Layer 6 of a small transformer language model trained on English Wikipedia (9 layers, counted from 0, width 96). Numbers have three digits each and are written without spaces.
A neuron's activation on a vector x is squared ReLU(weights . x), where the dot is the dot product.
The model reads these tokens: "en" " and" " his" " wife" " J" "ens" "ine" " Pet" "r" "ine" " Ar" "ent" "zen" " in" " Fl" "ak" "st" "ad"

The vector x that enters this layer's MLP at each token. A number n stands for (n - 500) times 0.012.
0 "en": 341552520113462439531542556572350546394570567439464493496533513567499484492537434445487516576373495478591593522361465717485570435514393594441454544492502581474485490451420531535567645516422443542558455435561374502687438548536653323530609473525534385475619539630321498589452564457533455530
1 " and": 408416514290464392535487441557407498416372398578417524482511525543531581440483513340424535624516512568491519532477465559381548446493489487536469627537456540400510430503278455533525525448439533464625477461712582485775354488527669430502535521519510592535652487646534534534546497488507468488
2 " his": 401552561389418499466469501555511509407357435451457456502471445543559587517383513399424573523484521608423382585488498542447484516518427450646453490556416582434509596521185557397653482459413584406536482506637637520723491559541618460551428492491570544637633467443472437519531525497477457538
3 " wife": 420536456437340423536318431538516553510411410497483441561428495565517447454541512448366552430501532634562424563434421648515460391776430471486459519480490616587431554513463481435540591599474455415493393419754614422672525499588659530592508429553472499627649456497519459584501472357408449499
4 " J": 469460576398496567355441495318447602360494488480748530525490428530446550444505345413517487481539464511425349586405485698466555398675477536539447576428469608404438518526433455577571479655384351597443338571671411475463550519619563551452451523488456506491618467577566526650577490565424497582
5 "ens": 517502575182327469608481487369560440426577550519669517528545517575454427412557197631395465540475526412596522519357449650462534444609510468546492507407506440501547531448497486498583462586508447659549416636475405349649619436451553444607604436554461484511594395556504437547524540532448442548
6 "ine": 409562420154443525638471534396522419435633448447483544599517475538520525452489175472372480518417432550488528497505527744474564398615440497550455614641532533506497502537377508547493510603450463510479441590643464489683625434513538549632573536555427549461546381446405461453506519416488415515
7 " Pet": 469463472118534522536541587513583579457716447465655393510565524528543438352416441439399527659445464479495523508363566766463544536600437514554508595444689421500519419461513451486541527521413482544529498453673464481438442577545562352529433587526427398490728451490488548492456497447462426485
8 "r": 475444496161396496579623319392363577387396480617604580650478520505476403599537295572475603498398432472405495628459463696559533459537475566521531485489585457578423514511470512528441534497288503657366393458567450405575487610568615502489503469496468499400541590538531465596527488504570573563
9 "ine": 341552474170458490588567461426482461451595518443440569564565458557491507431480248494350566537394479507504567500434541672528561280679421547501477621614503563497440556544407483498514601605472481534402477426634505457689577438560532522663537518571429570445549537416429425500491449380491469530
10 " Ar": 488487563082364477480575532465452501474475438580574537376530622514583445396381533374384588591406546392584416596480545544502576555606500504646548408455583499479489530488456478520517405567453528629505323348667402476481556622463678461509507507607530435483538518507476420498529516434632419464
11 "ent": 486435549108447518573568475506408539502456574494579514435565533563508434488516303653307585410400503466527507458468428683535470293662382619460510493728614485541439484518425513410476441490396639627440482519644517526538533513513519410591516573474457477626446463426545458510534469518535495567
12 "zen": 404599486181403470565547495610486551499629426472417556446508452568458528529443370351383575588322527500477552564514432648551634454527457624399448552606517482391497571537340555438519560545540457566465424412552420409633539625446636323595536541570438531514670546528389462515512533478443509364
13 " in": 424580508298481412549434441559440469469373345565430506475504505593589555530404458419362557600390482603505476575386428511382454528536437648537484535528612526428503550555363492485568605531442617477637510550697692507567310434502671457499458472483514522441616512563427477516577496524466497398
14 " Fl": 490480654241466464381435386417436542451575303519543507512429388551534536565624408383457554434348444344535505593541387691464509558572479480511429528471481561440554510466439525428550589587373603642581491512684681550385504574562597470485403551594491412422532423574449558525663515522408494441
15 "ak": 459547479179389528414500410488539455477455509484604552379462502566423575579536300623385700549430375487458583483435394528408525533496359533379432528388565506404643604525431550467611594546588546551477385598450447432512576445530666445554557515500493463501576609529435492566706509585452495456
16 "st": 450608500137364429609577493504447449467592414371647463505345526551421571458519351409337512655466338508441547492548427700508563476477546554517399550495623582528564518462439566455587533560414541489603434540573523521442554451566593468511558493519351414410517537632436586670471468417487458536
17 "ad": 382667489035508501515502492418465506364452456507564496446502561534544489421560383428452542510511421496463443444483443564560472466441337497535428479496595589488607494452458553395558574578525546623590436380664483472592490503573552340538665595476447471412445618492470609666487517492537536511

Each question shows the input weights of one neuron of the MLP. A number n stands for (n - 500) times 0.0011.

n35: 570414492602636474443628556504490397558482454462514476448838502546429643439418502427494427408543593705542415455589639425361526440542570445395462344395371472412533426534477482456655527377483521404571345399764580698373512366507586428555414434451622579620407345519369360597493453513442508597
Which token does this neuron like most? 2 " his"

n140: 548391562590516401486514299425449502477478609494536515663469372662504352434270413493563580621646466600530451390414592433519438480324500497545521369315391524467417543667461574228707574494631439384706730667528533509442439454600415581436436602547486481459369315579521342459468489400582613570
Which token does this neuron like most? 2 " his"

n60: 468434558534563556503445524546419503527528563576455454436670398514561506354480725509616501423401597565506568602454591455604518456501485486412616289542400349463617418602504408447533704545448566484363569462545581397502450487534526517554436506503622468499526545452503392670424393395404493576
Which token does this neuron like most? 3 " wife"

n148: 264516442547377545474491474484457573464468567558468334471428566477554490665646556477421588487384538580435446635409513616308530392382495602525517591659555544521477513366477469588356401549423505523514419531655618514492606424605542479430439471471320465484556501453528635414428572662576548656
Its three highest activations, in order, are on tokens 8 "r", 11 "ent", 4 " J"

n150: 565433573464693374561429517504425456459233455439518651598333497505561403565585361587672512570547467734474603389542458378550629604352489399403518568566358615548692266663492471482582583341461466378543371469554626565488567576460400556392471301424415628649507387568517451485598385510471437607
Which token does this neuron like most? 1 " and"

n177: 484577441480456536523663327423452393580444469453541583584390555491406347632541531396393483640481415513311339591619440448569555512519578429364455389464566704527237455525588444410371489685604555513613520658685692673426461606625293634535515560468482635372534382475402726589578409501339630539
On which token does it fire most, and how strongly? 16 "st", at about 4.9

n5: 495375463568538518555466416671436459435384659625568428507665496569524523592399473670405481516598355470215534519671569503493466673532208494465577581590541311632511624625369553442524452443342453501377561552545602407530463614437388509438424485544691590488432328539455309616420441439640628484
Which token does this neuron like most? 8 "r"

n171: 590544611575323493512601559501421549796560435491339473502530500496468342661463652371440447558531339603642521439385445507520489318499485661616514561556348685549580310494517504517648570371587259386453440660420588479382424512318508620636556298446506449327539650601348617590590473587384437520
Its three highest activations, in order, are on tokens 16 "st", 0 "en", 13 " in"

n113: 538458637544581497422528511599413570463456590573460602415684499391443592507459482440536514407560389468496499430432487460574482360430536600437582422616394511567386631542660372706626539407340462483532570375522453506449446425587475561522636463607545575725541421536433397345403502519432598514
Which token does this neuron like most? 11 "ent"

n129: 638627381486421302524605595481490270473386394472636482672430507370548603584615495484479513527639559491728590466688372502511509511433331417373549501526485666484598285531461496578601442492628520482421481558451700563464505439549368639533429462329554349391436345479603669466537696360500476543
Its two highest activations, in order, are on tokens 16 "st", 14 " Fl"

n134: 489516624524479587607340436508414464587523604423579639525582662418514486407495406393401342590474442455516620511516676461482566375546496439452434593547561478412465514719508550545540516358393504514353376495468521512467588516491460447418473465563649614683561335543465406586559517441357670422
Which token does this neuron like most? 6 "ine"

n15: 484627726582481594465416540425465585486392522464203643314634540425438484560421521486457563418388434465422539602535695459508632456436529621334502501628589584423402544527638498559403577554446560516564471516569496407506540432402452525207472433629528559453494440509551425608517607373231433523
Which token does this neuron like most? 12 "zen"

n141: 426514541531443521267625653474469492495406418432560552512574570541362343647481555735388410373502633424421582386522548591546503564442595404535801517469502499443528536461419618650420662453543511476627544523554458463278350654580468502496563254461350394206443548620382580555567574468373510520
Its three highest activations, in order, are on tokens 14 " Fl", 8 "r", 16 "st"

n157: 646391519477506336507422496551523551490468671510498430694476539618464462412531696537573418402445305594475592359530339464449574518483510408471414405354721444495524411472486620559430551382424655378574582629561449635568474489578315417587500505460494355517464392645614588380468578530441556520
Its three highest activations, in order, are on tokens 7 " Pet", 16 "st", 1 " and"

n110: 454411537458610411529464482671415285515368478502509425463449566397456456444611502518450485511544308596478532332420701373509427474570272493526528619411449645705376595546502546278395577378802566445527551576580591351472530651494408557337596575455580401438460566681480657426650495503548440438
Which token does this neuron like most? 17 "ad"

n29: 443386424444502474500370483459418402514586681505496657529635524459451445477536409472394465462607441483381564453490699567384421561545625472396458663466445299442642407448449449486497431498430422683517454711395545463542492487664413645478550525395440601503589459513346369609527681501544412583
Its three highest activations, in order, are on tokens 5 "ens", 6 "ine", 4 " J"

n56: 522510364463602497333399405528367606604489408564474425461545461494484679606480523415364429476497436476476523521500538589526579438512585505465510413665621385508719388473549568592469492330325411560426507388542679386543454507651534432483534384506408279464527348548385516574509461623497550501
Which token does this neuron like most? 14 " Fl"

n37: 234422604546531382501439411337520428571509534415402694369473476588502502595588282532514649590446551546522476490456609626396464445526476557536392497358389553506557475467426478688511294497494456436554504429632575447340646393438491660476478432540533639490377559480320623425633549444381684730
Which token does this neuron like most? 9 "ine"

n190: 623477538435697487460192629396407373571358619320413666692531686455527620583373425732589571430450555576507443350565557372579299371471611571487384598417542367510352287568750747411442516631445471432490504527412586597574289441516421609495323624399284472528655515482545468485531455494668587580
On which token does it fire most, and how strongly? 11 "ent", at about 0.15

n14: 436318478498460581522493591566420565467390509572280579467577462473461448408407559455609491415493368487668406650537551478346509540534448585539511584436548637643329427584500425566283528352510549668542536427466441493534463642677396651276609471503580498568584483431435525502342509475396643533
Which token does this neuron like most? 8 "r"

n62: 470406535552497496559469517484544464586530661503591615680530578472421409541481474304313430441569546265541496283537475391657460552366528743645490386598463748601459497400430283403584582602484487535486493361487494626479548476498531466473616553519415644570463535622396371456396432523522479633
On which token does it fire most, and how strongly? 9 "ine", at about 0.35

n146: 658597470589505551515373414449455569478410666638476586441458536431503480385667463507544418423696494517572521480629412321605394620418534517388244499564543645487505377573569445302608552491436435436358534475454469603372448423497572275530494529540516369682538386772544515509318648601549494436
Which token does this neuron like most? 17 "ad"